Layer 10 of a small transformer language model trained on English Wikipedia (23 layers, counted from 0, width 64).
Take only the direct path to the model's output, skipping the later layers: a vector added to the residual stream pushes a token's score in proportion to its dot product with that token's output vector.

Output vectors of the tokens that the questions are about. A number n stands for n times 0.017.
"nold": 3 28 39 25 -24 -22 1 43 -14 72 33 -17 19 -4 23 1 -45 56 -31 9 10 20 -6 -20 -49 14 29 -6 28 32 -61 -30 -23 30 1 -15 -63 -3 -20 -27 -1 33 47 5 25 38 -4 20 68 -16 33 50 -5 46 -22 21 -17 1 22 -32 23 19 -12 22
"nel": 23 34 0 27 -24 -23 21 38 24 42 34 42 1 -22 6 9 -41 25 16 42 20 31 -14 -16 -37 14 69 21 25 2 -6 -2 -7 -16 35 -12 -74 14 -41 -7 40 34 21 -18 5 37 -8 1 31 -4 64 23 1 44 -25 26 -3 26 -40 8 18 53 -33 -3
"aking": 17 52 -4 28 -25 9 -35 -5 58 12 21 -20 42 -36 54 8 -15 21 -48 -39 13 0 -18 -6 1 54 14 36 -28 0 -27 0 17 24 29 -36 2 5 -15 -20 0 12 19 -9 42 23 30 -26 72 27 15 25 8 5 -10 1 -43 -1 32 -17 31 -19 -38 51
"ives": 14 78 19 -18 25 2 -35 -24 -7 10 17 -8 -33 -34 83 -48 -46 61 -20 -15 -18 -11 -24 -2 -6 2 16 11 3 -18 -28 -55 -14 1 7 -57 -24 19 -16 1 8 -13 -30 -1 43 -29 15 -38 23 8 15 22 -17 15 -11 -6 26 -2 14 -2 56 53 2 33
"rib": -2 62 40 40 24 -4 7 -5 34 68 -9 6 35 -7 -1 -1 -27 2 20 -29 26 30 0 1 -24 -19 31 -1 28 39 12 -13 18 7 10 4 -40 10 17 -27 -23 4 -12 15 45 14 -43 -48 46 -24 7 39 -4 -3 -3 4 -29 5 1 -18 41 -8 16 49
"ting": 42 21 16 11 14 19 -15 -34 17 6 -29 39 33 -55 56 51 -16 -21 -5 -14 -42 4 -19 -18 -62 19 61 -35 -9 40 -43 -31 5 32 -11 1 6 5 -31 -16 -19 31 16 25 -2 15 40 6 53 -7 70 28 1 52 -40 23 -16 16 -39 -20 5 -15 -33 21
" Born": 17 18 33 38 -26 -2 -10 -41 41 46 -6 13 27 -9 40 -10 -18 -5 -43 -15 32 -19 -2 -14 -31 -1 17 40 -11 31 -51 18 -16 6 9 8 -41 18 -5 -16 -2 71 9 -21 28 40 41 -23 -7 0 -6 29 24 12 -23 32 -22 12 20 -58 50 -8 -33 39
"ground": 3 36 41 28 -32 43 15 -9 47 -9 44 27 21 -7 17 30 -13 42 2 -19 -15 7 -14 27 -35 13 30 1 -17 15 2 -52 29 28 3 -6 -6 28 -42 -6 -41 53 15 -24 -6 -10 13 -3 39 26 29 12 25 41 3 35 2 -5 38 -11 74 24 -34 -28
"app": 32 35 2 17 22 -14 5 -26 44 10 8 46 11 -21 31 27 -21 -23 -27 -19 18 9 -18 -6 12 12 29 30 14 18 14 -33 24 1 -5 -6 2 -3 7 -6 14 45 12 -9 19 -19 37 -10 36 -3 36 -7 -20 15 8 -10 -24 -14 25 25 9 -1 11 10
"ne": 3 19 24 2 -12 -29 -19 58 7 -14 6 20 13 -8 6 13 -12 15 0 2 -9 28 13 19 4 1 40 21 6 42 24 -15 13 3 -18 -10 11 -9 6 -21 6 7 15 -14 -46 33 12 -10 14 -25 17 14 -12 19 26 11 -14 1 14 9 8 0 12 -13
"as": -28 10 8 8 24 -12 3 -28 14 -7 -11 24 6 -20 -17 17 -18 0 -11 -32 10 -4 2 -5 32 -10 22 -1 -25 15 -1 -16 -14 -11 4 -3 -5 -18 -18 -16 33 -33 -13 -41 -15 -7 14 24 -1 27 -5 -9 -5 -20 -8 -10 -9 -14 -3 29 4 5 3 33
"co": -21 -4 46 9 -18 26 -25 -3 5 8 -19 14 16 -19 -13 22 -21 -14 -7 22 -29 9 13 7 -29 -19 54 42 5 23 5 -20 12 8 5 18 -45 29 -6 -20 10 -4 -10 31 29 37 -1 12 -8 1 24 33 7 20 13 35 11 -6 21 16 8 6 2 8
"western": 50 11 41 29 3 2 18 -10 6 62 28 33 8 -20 29 28 -7 23 -9 -31 9 -1 4 21 -21 -29 50 -15 3 7 -63 -30 39 -20 -14 -18 -35 40 -19 -33 18 51 12 -32 39 -1 30 -43 6 -21 20 -2 32 25 9 54 6 -19 0 -19 33 -3 -42 -34
"ounts": -13 66 33 43 -2 -22 14 -3 13 76 44 17 43 -35 -23 12 -43 -6 -47 -4 -8 1 -3 14 -3 18 32 -2 17 16 -5 -56 16 7 57 -61 -12 32 -56 17 17 38 -19 -1 33 12 14 21 29 -20 56 2 12 24 -3 59 -32 4 22 -4 34 12 -2 10
"Gen": 30 44 -8 27 -9 25 -3 17 -1 72 35 21 -7 -40 -1 8 -6 31 27 -9 -8 1 -1 -4 -43 -14 44 15 -24 0 -37 -23 39 -2 13 -4 -10 30 -24 13 -5 54 -22 2 38 22 57 -29 54 7 27 1 27 3 -10 21 -3 -3 -43 -28 54 16 -25 -1
"ties": 18 12 92 14 6 -6 -46 0 8 10 13 36 31 -8 47 -16 -76 1 3 -9 -32 14 -37 -28 -61 8 39 -26 -13 35 -54 -29 14 3 15 -28 -33 36 -18 -37 -57 -6 -26 7 65 14 59 18 0 -10 79 39 13 6 -20 68 8 -21 11 -20 7 59 -68 25
"icient": 12 89 -4 45 -37 12 22 3 16 69 51 26 57 -16 39 26 -1 3 29 -53 -52 -35 20 -4 -61 50 52 -21 7 54 -71 18 23 36 -1 32 -30 11 -74 -17 -50 11 3 -23 71 11 -9 4 55 13 10 70 -26 -5 -41 44 -10 -1 -30 -17 30 6 -45 37
"ising": 10 55 43 8 4 -2 24 -13 -22 6 23 66 39 23 70 8 -27 7 -36 -20 32 17 -17 -50 -32 -21 30 2 -21 -32 -16 -12 12 42 36 -56 -39 22 22 -26 -2 -8 43 23 53 23 26 -12 19 0 12 25 6 9 -5 -9 -7 -2 3 -46 -26 4 0 42

Output weights of attention head 0. The head adds the sum of these rows, row i times number i of z. A number n stands for n times 0.006.
o0: -50 -5 19 -40 31 -19 -54 -30 33 -18 17 34 6 -20 -5 21 -27 28 -16 2 0 -33 12 35 19 40 6 14 -6 9 34 -14 47 20 19 4 50 -34 15 -10 -8 -6 -27 -53 3 -16 2 40 -31 32 29 6 23 42 21 12 16 -20 12 40 -13 52 13 -15
o1: 15 26 -43 -39 -37 -7 18 34 -49 2 2 30 -30 37 -10 10 -25 3 5 16 12 4 -9 -12 -17 40 26 -21 14 8 -19 6 0 -11 31 -3 -4 -53 35 -1 20 -5 -74 -5 23 16 -52 20 -40 18 13 0 -14 37 0 21 12 -52 -12 -9 -17 29 4 -10
o2: -10 19 -5 -8 -15 -35 -2 2 3 -2 -28 -24 -6 17 23 15 -4 -1 -25 -14 0 -9 -1 22 22 -19 32 -32 -14 -9 14 22 -1 -3 -15 7 41 -26 -41 -28 -11 -4 23 52 -42 -62 -13 -13 -17 50 20 17 -54 16 16 -6 1 -11 -6 63 33 5 -27 48
o3: 12 24 0 -23 -11 -6 -16 7 -13 5 -30 6 8 13 13 -12 -17 27 -6 -29 53 3 -64 -26 21 -5 4 -19 -27 10 -6 -27 -49 5 31 -1 -30 24 -9 69 21 -24 46 -36 -31 -34 23 21 34 -12 -38 2 -9 18 10 30 -7 9 21 -1 -55 -6 -21 17
o4: 9 -1 7 1 9 -12 -10 -2 30 -24 25 2 13 -94 -8 35 -14 -38 -2 -39 -42 0 20 23 2 -17 -1 18 -51 -9 18 -16 12 -57 23 27 -18 -13 29 36 19 -7 25 48 46 -9 0 -8 15 38 11 -21 -14 17 52 20 1 64 -34 9 16 24 5 -12
o5: -36 10 8 33 -14 -21 -11 38 -24 -16 -8 -22 64 48 26 28 14 -43 26 21 28 -36 23 51 -28 -41 11 18 2 34 -2 -6 4 -13 12 14 7 -15 23 5 -38 9 32 -38 2 -8 -34 32 42 31 36 -6 33 21 -23 -4 42 -6 -2 -6 2 35 44 9
o6: -39 -33 -9 38 1 -14 7 9 -13 26 -8 -32 31 20 -2 46 11 -5 21 42 -47 -2 28 5 -5 9 -10 -19 23 16 49 -33 13 -44 -4 -18 -16 12 1 -28 17 -5 5 14 -45 -5 28 -19 12 -26 76 -17 20 9 18 47 -58 -9 2 27 -20 -12 -14 28
o7: -8 12 -23 -6 -9 -49 -22 61 -38 10 -14 -3 22 -6 -52 28 -46 -37 29 -5 -7 42 7 33 17 -1 6 9 11 32 -12 -17 -19 21 31 -24 27 14 3 51 -8 -37 -17 15 20 -12 -3 19 27 -23 -7 -41 -47 -12 13 -21 28 -15 -57 19 -5 16 -14 13
o8: 5 -1 61 -17 8 12 9 -20 35 10 12 -9 29 39 -34 11 -11 -63 43 15 53 62 0 3 -35 -5 3 3 -17 25 -49 12 -2 15 -11 -23 -15 3 -1 7 -20 -8 4 19 19 -36 -25 10 7 18 -30 53 18 34 -34 -5 -44 -29 -10 15 -14 14 7 20
o9: 21 -58 26 -16 -2 -51 -33 33 6 -31 43 -65 -15 43 -24 -42 -42 -11 -24 25 -3 -8 -76 -4 16 36 -21 29 -21 3 55 2 -4 -27 -22 35 -61 -4 9 -58 36 -14 17 11 34 -23 -5 5 34 -48 -3 45 -44 -15 0 29 -5 39 -64 30 -10 17 37 26
o10: 3 -12 16 -42 -16 -6 39 -35 10 18 -15 -17 1 39 11 2 1 -16 -30 -3 -23 11 15 -27 22 -23 19 15 28 -9 26 -20 -35 6 2 -24 2 14 43 -34 13 -37 2 -25 -27 38 8 28 1 -18 12 2 -31 -5 -16 18 16 -30 -9 23 14 -14 8 -3
o11: -36 -11 -31 20 24 32 -39 -6 33 -6 27 -54 19 64 -7 30 49 17 -17 20 11 -43 -25 -1 -18 22 62 -11 -60 23 -31 21 9 -9 -22 13 48 8 -18 7 -33 -4 -43 -40 11 -18 26 -18 2 21 -1 1 3 3 -33 -27 -17 -37 19 -29 -22 12 23 37
o12: -16 -57 -56 6 0 -31 -1 18 16 46 30 5 -12 -19 -26 -12 -41 -15 -6 -22 13 -1 -13 -37 12 53 -3 -10 -54 -4 10 10 -11 -10 35 -49 -15 -9 -24 5 -11 -9 -23 6 -6 -18 -39 15 32 6 28 4 -9 3 -24 22 5 -29 15 10 15 36 3 -6
o13: 27 -14 4 7 8 6 -17 44 17 -34 -28 -21 2 -29 -15 35 -17 -52 27 -11 -2 5 -15 -19 15 -27 -19 -9 59 -5 -13 -12 -18 0 9 44 -45 48 -16 24 -8 27 5 -31 14 65 -5 -43 -61 -3 -22 29 -49 -11 22 -19 8 -34 -6 19 -11 48 -36 11
o14: -11 -12 -24 -17 0 13 13 -15 12 -2 -40 6 -15 4 -32 26 -22 -34 -16 5 23 53 -17 17 -23 -52 -14 16 -3 -23 28 -28 -21 15 3 -1 15 18 -28 -16 -4 -4 -30 11 12 38 4 -14 -16 26 -19 5 -24 7 -21 18 -16 -15 55 -11 -14 -41 5 64
o15: -14 31 -13 10 26 25 0 19 -11 1 40 -1 -38 46 9 19 -2 8 -1 39 -40 5 -18 -18 -26 14 -11 -4 -18 -30 31 20 -12 -16 -39 21 -25 29 4 -7 -16 -8 25 17 -4 -45 -32 13 33 6 57 -21 19 26 -33 -38 61 -6 -12 9 26 16 -15 59
o16: -8 37 -38 14 -5 -11 -44 3 -32 -9 -28 -35 -7 -22 35 20 -28 -8 -17 1 13 -20 9 3 -41 13 -14 -5 -30 2 -8 4 -21 27 33 44 -9 -29 5 24 12 -19 -56 -7 -18 -10 8 5 -31 -11 54 15 6 -42 -6 45 -17 37 11 24 -31 39 -27 49
o17: 9 -25 -19 -48 -4 7 -2 53 23 34 43 28 -34 -4 53 -32 -4 11 -10 -45 15 39 -24 6 5 8 12 15 0 -19 18 42 -30 -3 14 -29 -22 14 13 -57 32 -10 -20 -20 -24 1 9 -11 -18 24 -15 4 -25 -6 -7 -21 30 -58 -13 14 52 16 3 -17
o18: -15 -17 27 10 49 17 -8 -7 17 -57 27 30 54 34 9 27 40 -20 -38 29 -13 23 -3 21 31 9 -17 1 -2 1 21 -19 26 22 12 12 -11 2 -40 26 -28 -2 -16 -34 -22 38 3 53 -11 38 2 -2 73 26 5 49 -40 13 -12 14 22 9 -17 -17
o19: 14 -20 -26 22 6 37 18 29 -6 -11 -20 5 -54 -16 47 35 11 -5 17 -34 51 28 -9 40 5 9 23 17 15 -45 -11 -13 -9 -14 -6 -57 -7 -9 -33 28 -46 -12 -37 28 -5 -3 10 -1 -6 -15 -30 -22 33 -6 43 27 -34 13 -6 -6 23 -7 -1 -29
o20: 1 -21 18 -18 13 -4 36 60 -14 39 2 14 -4 14 17 21 -2 6 -17 12 26 19 37 27 44 30 -27 29 -35 -42 -9 7 -27 -27 38 -42 20 -8 40 -54 3 0 17 -32 -13 -4 10 17 -32 38 46 -22 17 14 34 17 45 4 44 11 -27 -24 15 -66
o21: 3 -22 31 23 -13 -9 -39 25 -31 9 47 -56 -3 2 -36 31 -19 -34 9 5 17 -6 -12 20 -53 -43 37 43 2 10 -45 -12 -28 -46 -43 1 33 -8 -4 19 -14 -27 -2 -5 4 -14 -16 -26 5 5 5 10 16 -6 -83 -17 -26 32 -17 35 -4 -27 -13 9
o22: 18 21 5 12 -6 18 1 -44 -29 -45 19 9 -24 -13 7 11 6 -6 -23 50 33 25 -22 -11 -20 -1 16 62 -31 -20 -4 -24 -25 -60 -30 -41 15 38 -37 46 8 9 44 -25 -14 21 -26 -26 -28 -18 11 5 -8 30 -22 3 9 37 17 15 5 -51 9 -36
o23: 32 2 -24 11 -17 -16 -5 8 -2 11 -27 -18 -11 25 -11 7 30 14 36 3 -1 32 -22 -36 -23 17 8 4 6 -17 -5 -18 23 1 -6 -30 2 3 -25 -12 -8 59 -7 -26 -28 -13 71 26 51 -34 11 -47 -1 37 8 -17 9 -22 -16 8 -26 -17 -23 12
o24: 11 11 -7 31 -38 66 20 28 -28 -24 20 -10 0 2 35 14 -13 10 -34 3 -21 36 -8 -4 16 34 13 -33 -22 -20 -37 22 5 50 36 -42 -9 61 -15 37 -11 46 30 -12 56 0 -34 22 -14 4 -12 46 -49 -47 7 39 -13 -10 9 -22 -41 -11 9 12
o25: 2 -7 -54 11 23 8 23 36 -43 13 -2 20 5 11 -5 -25 -19 15 18 -2 13 13 26 18 3 35 -6 -45 -27 26 28 -10 25 -14 62 32 -2 -45 -19 -19 1 -2 -26 3 -4 19 -23 10 9 -18 16 -10 2 -16 43 -4 35 35 -9 -28 -3 21 33 -54
o26: 43 -44 -20 -6 2 18 30 43 -54 27 -29 63 7 -33 23 17 18 -27 14 -5 -1 -46 -51 -20 46 -23 2 5 20 -8 34 -10 24 -11 -33 31 15 80 -10 -32 -34 22 36 35 18 20 8 -21 -31 18 42 -38 -35 -23 -16 5 -33 -3 -43 -46 -52 21 -10 21
o27: 20 15 -21 10 -20 10 -31 -15 -9 7 11 -3 -11 59 -7 1 17 -20 -3 -29 27 6 1 -24 13 -4 -21 -15 7 -4 2 19 -39 -37 -23 5 -12 12 -55 19 -18 -43 -40 5 7 16 -7 26 2 19 19 9 -18 41 -13 -29 -10 -21 26 -3 -4 -5 19 3
o28: 0 -50 62 -11 -30 55 -14 -22 29 28 38 -31 33 -28 6 -11 -31 21 42 12 -11 -6 30 39 -22 -34 44 3 -35 -12 -26 -1 43 -14 22 19 -1 53 -33 -24 -30 -20 23 3 -20 0 34 -7 -31 -29 -2 -45 14 -11 -13 -32 40 5 32 0 1 -65 -32 -50
o29: 37 31 21 -42 21 -24 -1 -14 -42 -51 19 4 -1 -22 -8 19 -52 -73 1 9 -7 20 30 -17 -34 3 4 13 -9 -18 -3 -15 7 32 9 -23 7 35 13 -6 -8 3 12 53 18 -42 -5 -21 6 7 49 -35 16 -2 -3 -69 -3 17 14 46 -7 -21 48 -9
o30: -35 -11 -7 -23 -10 52 36 41 -9 29 -33 -6 5 -5 34 -34 29 39 36 -8 0 18 -8 12 -47 -12 -51 -7 10 -16 69 -9 -32 11 -29 6 37 -18 -1 -33 -43 -33 -35 -11 2 45 -18 -1 25 -29 -1 -3 55 -21 12 4 -13 6 26 10 24 -15 -11 9
o31: -4 -15 -10 -67 -77 3 26 -17 -8 22 31 46 -40 27 -16 -29 -30 -23 20 -1 31 23 -17 20 17 17 19 -52 57 -7 27 29 9 5 17 -13 -38 1 -33 1 22 17 6 8 -11 27 23 22 -20 -28 -10 22 -1 -20 -5 4 -24 -40 -22 16 -23 -3 -24 -38

Each question shows a token from some text and the vector z that the head gathered there. A number n stands for n times 0.019.

",": 19 2 -1 -15 4 3 3 -16 5 -13 1 -3 10 -10 16 -7 -20 28 -4 -16 -1 -8 15 37 12 -27 0 -16 30 -2 10 -18
Which two tokens does it push up most, strongest first? "ground", "western"

"ing": 28 2 28 -13 12 19 28 -11 6 -33 -17 1 1 4 16 8 35 13 22 -40 -10 20 8 1 -5 4 3 10 -8 -3 9 3
Which of these tokens does it push up most? "ting"

"ilit": -17 -2 -1 55 -5 7 25 22 49 4 2 1 28 -14 -39 6 0 5 8 -1 -21 -13 -9 -16 -20 -16 -5 -18 -31 -25 -20 -12
Which of these tokens does it push up most? "nold"

" board": 16 -6 -5 -18 -3 -8 20 6 -7 -11 0 2 -2 -3 26 -12 7 11 -11 -30 16 7 20 19 -9 -26 18 -5 -3 24 7 -15
Which of these tokens does it push up most? "app"

" 1980": -2 19 -9 20 -7 -22 -29 -1 -17 -4 -18 15 8 14 15 -30 4 -11 -21 -3 4 -5 14 -6 -11 -11 -17 -8 14 -24 -21 10
Which of these tokens does it push up most? " Born"

" developed": -10 -20 22 -2 -14 -22 28 5 8 -15 -9 33 51 -14 27 -38 11 4 -22 -11 11 6 30 7 8 -28 14 -14 6 -28 0 -18
Which three tokens does it push up most, strongest first? "aking", " Born", "ounts"

" Gen": 17 12 38 -16 -23 11 21 8 -15 -30 18 11 -11 -7 11 6 9 29 -6 -12 52 0 26 15 18 23 14 6 58 -32 -11 -1
Which three tokens does it push up most, strongest first? "western", "ground", "ne"

" The": 9 7 6 7 -4 8 14 5 -4 -1 7 14 9 -1 9 3 17 9 -5 -24 6 7 4 6 -2 -18 2 5 -11 11 7 -12
Which of these tokens does it push up most? "as"

"s": 9 19 -18 -6 -6 20 9 0 5 -8 -17 -3 -2 -13 -6 21 -7 -2 1 -19 -4 1 3 28 -22 -7 -16 -3 -15 9 -3 -6
Which of these tokens does it push down most? " Born"

" in": 9 -8 -3 9 1 -7 25 17 11 -25 -3 -5 13 -13 0 -8 9 10 16 -25 -10 -5 5 -2 -10 -12 10 -4 -8 -17 -14 -14
Which three tokens does it push up most, strongest first? "ounts", "ting", "as"

"ed": 14 12 11 -20 -9 1 20 -13 -21 -1 -5 9 -8 18 2 -12 15 -3 10 -42 9 -12 -2 3 -5 6 1 10 -17 -17 4 -28
Which of these tokens does it push down most? "ising"

"'s": 16 0 -1 -28 25 -22 19 16 -5 -19 -8 7 12 -17 20 -4 -7 9 -5 -22 6 -2 13 21 -25 -18 25 -7 2 1 11 -37
Which of these tokens does it push down most? "nold"

"06": 3 19 20 38 -14 9 2 -7 12 -1 -17 13 -1 -16 -11 -12 -3 -6 1 0 -12 -10 -15 1 -3 -10 15 -30 -45 -10 -10 11
Which of these tokens does it push up most? "icient"

"ters": 14 31 -2 2 -12 25 32 -3 0 -6 -9 7 -2 -8 1 8 -2 3 3 -41 11 -18 -12 15 1 4 -9 -17 -22 -13 21 -39
Which of these tokens does it push up most? "nold"

"ins": -2 -7 -26 -13 -18 26 31 -4 21 -10 -18 -19 -9 -16 3 4 -11 12 7 -26 8 7 -16 26 -26 1 1 -11 -14 -13 7 -2
Which of these tokens does it push down most? "ives"

" family": 26 -10 4 -1 11 -6 6 1 -32 -32 -4 34 -23 -1 30 22 7 8 -14 -12 27 -16 -2 5 7 -12 34 21 44 -44 18 -38
Which of these tokens does it push up most? "ground"

" |": 7 9 -6 -15 26 22 46 -12 -17 -4 -18 14 -17 27 37 -18 -25 3 -8 -13 48 -30 -17 20 34 54 29 -8 11 -8 -19 -18
Which of these tokens does it push up most? "western"

"2": -82 59 -45 41 28 -6 -46 15 36 3 30 18 0 93 -4 -57 -22 9 -26 -32 -24 -22 10 2 88 -2 5 -19 -14 -59 -62 72
Which of these tokens does it push up most? "icient"

" for": 13 7 17 -3 -23 -25 27 -10 -10 -6 -3 25 41 -10 32 -8 9 5 -16 -9 20 9 27 1 -22 -7 13 -9 25 -9 -2 -14
Which of these tokens does it push up most? "as"

"ic": 5 3 25 -9 -7 31 20 -18 7 -19 -31 -12 0 0 -12 8 33 -3 2 -42 -10 5 -21 -30 -3 23 12 18 -40 -16 26 0
Which two tokens does it push up most, strongest first? "icient", "rib"

"f": -3 1 -48 2 -27 50 53 -28 35 4 -30 -25 -2 -34 20 24 0 0 -1 -41 16 5 -23 22 -7 -6 -3 -19 -18 -13 31 -3
Which two tokens does it push up most, strongest first? "nold", "rib"

"o": 15 1 27 -20 33 -4 25 27 -42 9 -30 -16 9 26 -29 8 -1 12 -24 -23 -16 -13 -3 -6 -2 13 47 -17 -44 15 -12 22
Which of these tokens does it push down most? " Born"

" influence": 3 19 12 19 0 1 13 7 -26 -6 24 23 9 13 8 10 17 4 -14 -21 3 -8 4 2 4 -31 1 5 -23 12 3 -12
Which of these tokens does it push up most? "ives"

":": 24 -3 -12 10 6 14 9 -15 14 -16 -7 -10 -39 -11 2 -16 2 -12 5 -28 -2 -13 4 12 -14 -26 -13 -15 -35 29 0 0
Which of these tokens does it push up most? "app"

"ac": 13 3 13 -10 18 22 27 9 -16 -6 5 -3 5 -4 -29 10 17 20 13 16 43 -5 25 26 -17 12 -2 8 -7 9 -15 22
Which two tokens does it push up most, strongest first? "nel", "ne"

" of": 17 -4 -6 -3 -4 12 18 1 11 5 -3 -11 -13 -5 15 3 12 8 -8 -46 -9 10 -10 -10 -17 -9 12 3 -13 11 17 -7
Which two tokens does it push up most, strongest first? "rib", "co"

" sub": -3 -14 -20 -27 6 2 36 15 8 -14 2 -19 -12 -15 12 -4 -1 11 -8 -37 19 5 4 39 -44 -21 10 0 13 -32 -11 -13
Which of these tokens does it push down most? "ives"

" 5": 5 4 -6 -1 7 20 33 -2 -1 -21 -22 -2 -7 3 4 -4 9 19 1 7 44 0 21 30 3 15 5 10 13 -23 -2 -7
Which of these tokens does it push up most? "western"

" to": 0 -20 0 -10 -16 -3 2 8 7 -30 -17 8 3 -24 23 -13 -1 -14 1 -29 8 -13 21 7 5 -27 -24 -24 15 -19 -23 -5
Which of these tokens does it push down most? "nel"

"k": 21 7 -3 19 -6 22 4 3 -10 -9 18 16 -15 2 6 20 -16 -10 -18 -37 7 -17 6 19 -26 -23 -18 -3 -12 24 -26 9
Which two tokens does it push up most, strongest first? "app", "as"

"ical": 17 3 -12 -12 -8 16 5 -15 25 -24 -28 -20 -16 -25 4 -9 16 0 18 -39 -15 29 -24 -23 -13 10 24 1 -10 -28 32 3
Which two tokens does it push up most, strongest first? "icient", "rib"

" the": 28 -1 12 13 7 -14 10 20 -9 -13 -6 6 -9 -1 14 0 -3 1 -18 -15 4 1 20 13 -31 -25 -10 -7 -5 19 -9 -14
Which of these tokens does it push up most? "app"

" Tur": 6 27 -6 9 -8 5 15 -35 3 6 -25 -19 -12 -29 9 6 -1 -10 1 -27 24 -21 -8 -10 14 21 -22 -25 1 1 -3 -28
Which of these tokens does it push down most? "Gen"

" sim": -16 23 -9 16 -6 6 18 12 10 -18 11 10 31 -33 -8 9 -2 13 -11 -15 14 -2 15 27 -18 -18 25 -1 -12 -13 -9 2
Which of these tokens does it push down most? "co"

"ydro": 26 8 24 -13 14 20 28 -8 0 -24 -13 2 1 6 18 7 23 22 20 -24 12 12 18 20 -4 11 0 13 1 6 2 11
Which of these tokens does it push up most? "ground"

" A": 14 -1 -5 4 -11 -8 13 5 3 -1 -4 6 21 -17 12 -8 19 8 -10 -16 14 11 9 20 -3 -27 7 5 7 -2 -4 -20
Which of these tokens does it push up most? "aking"

" that": 5 -8 22 2 -2 -22 23 10 -9 -24 -12 26 34 -5 26 -32 13 6 -20 -11 10 0 21 7 6 -31 15 -9 -2 -16 -3 -16
Which of these tokens does it push up most? "aking"

" social": 26 -33 29 35 4 12 35 6 -18 -42 27 -13 -13 -21 6 -4 41 3 6 -59 3 12 24 -40 -16 -24 14 31 1 -33 -11 -15
Which of these tokens does it push up most? "as"

"ating": 2 12 18 5 48 6 43 5 -16 -33 -36 -35 -8 10 20 -23 6 1 2 -32 1 -9 24 -7 -9 49 26 -9 33 -20 24 -2
Which of these tokens does it push down most? "ives"

" 16": 16 7 1 37 6 11 26 -8 -16 -8 -27 -6 -20 16 21 -19 21 19 -12 -11 15 -11 4 10 -4 8 -1 3 -18 -25 14 -9
Which of these tokens does it push up most? "ne"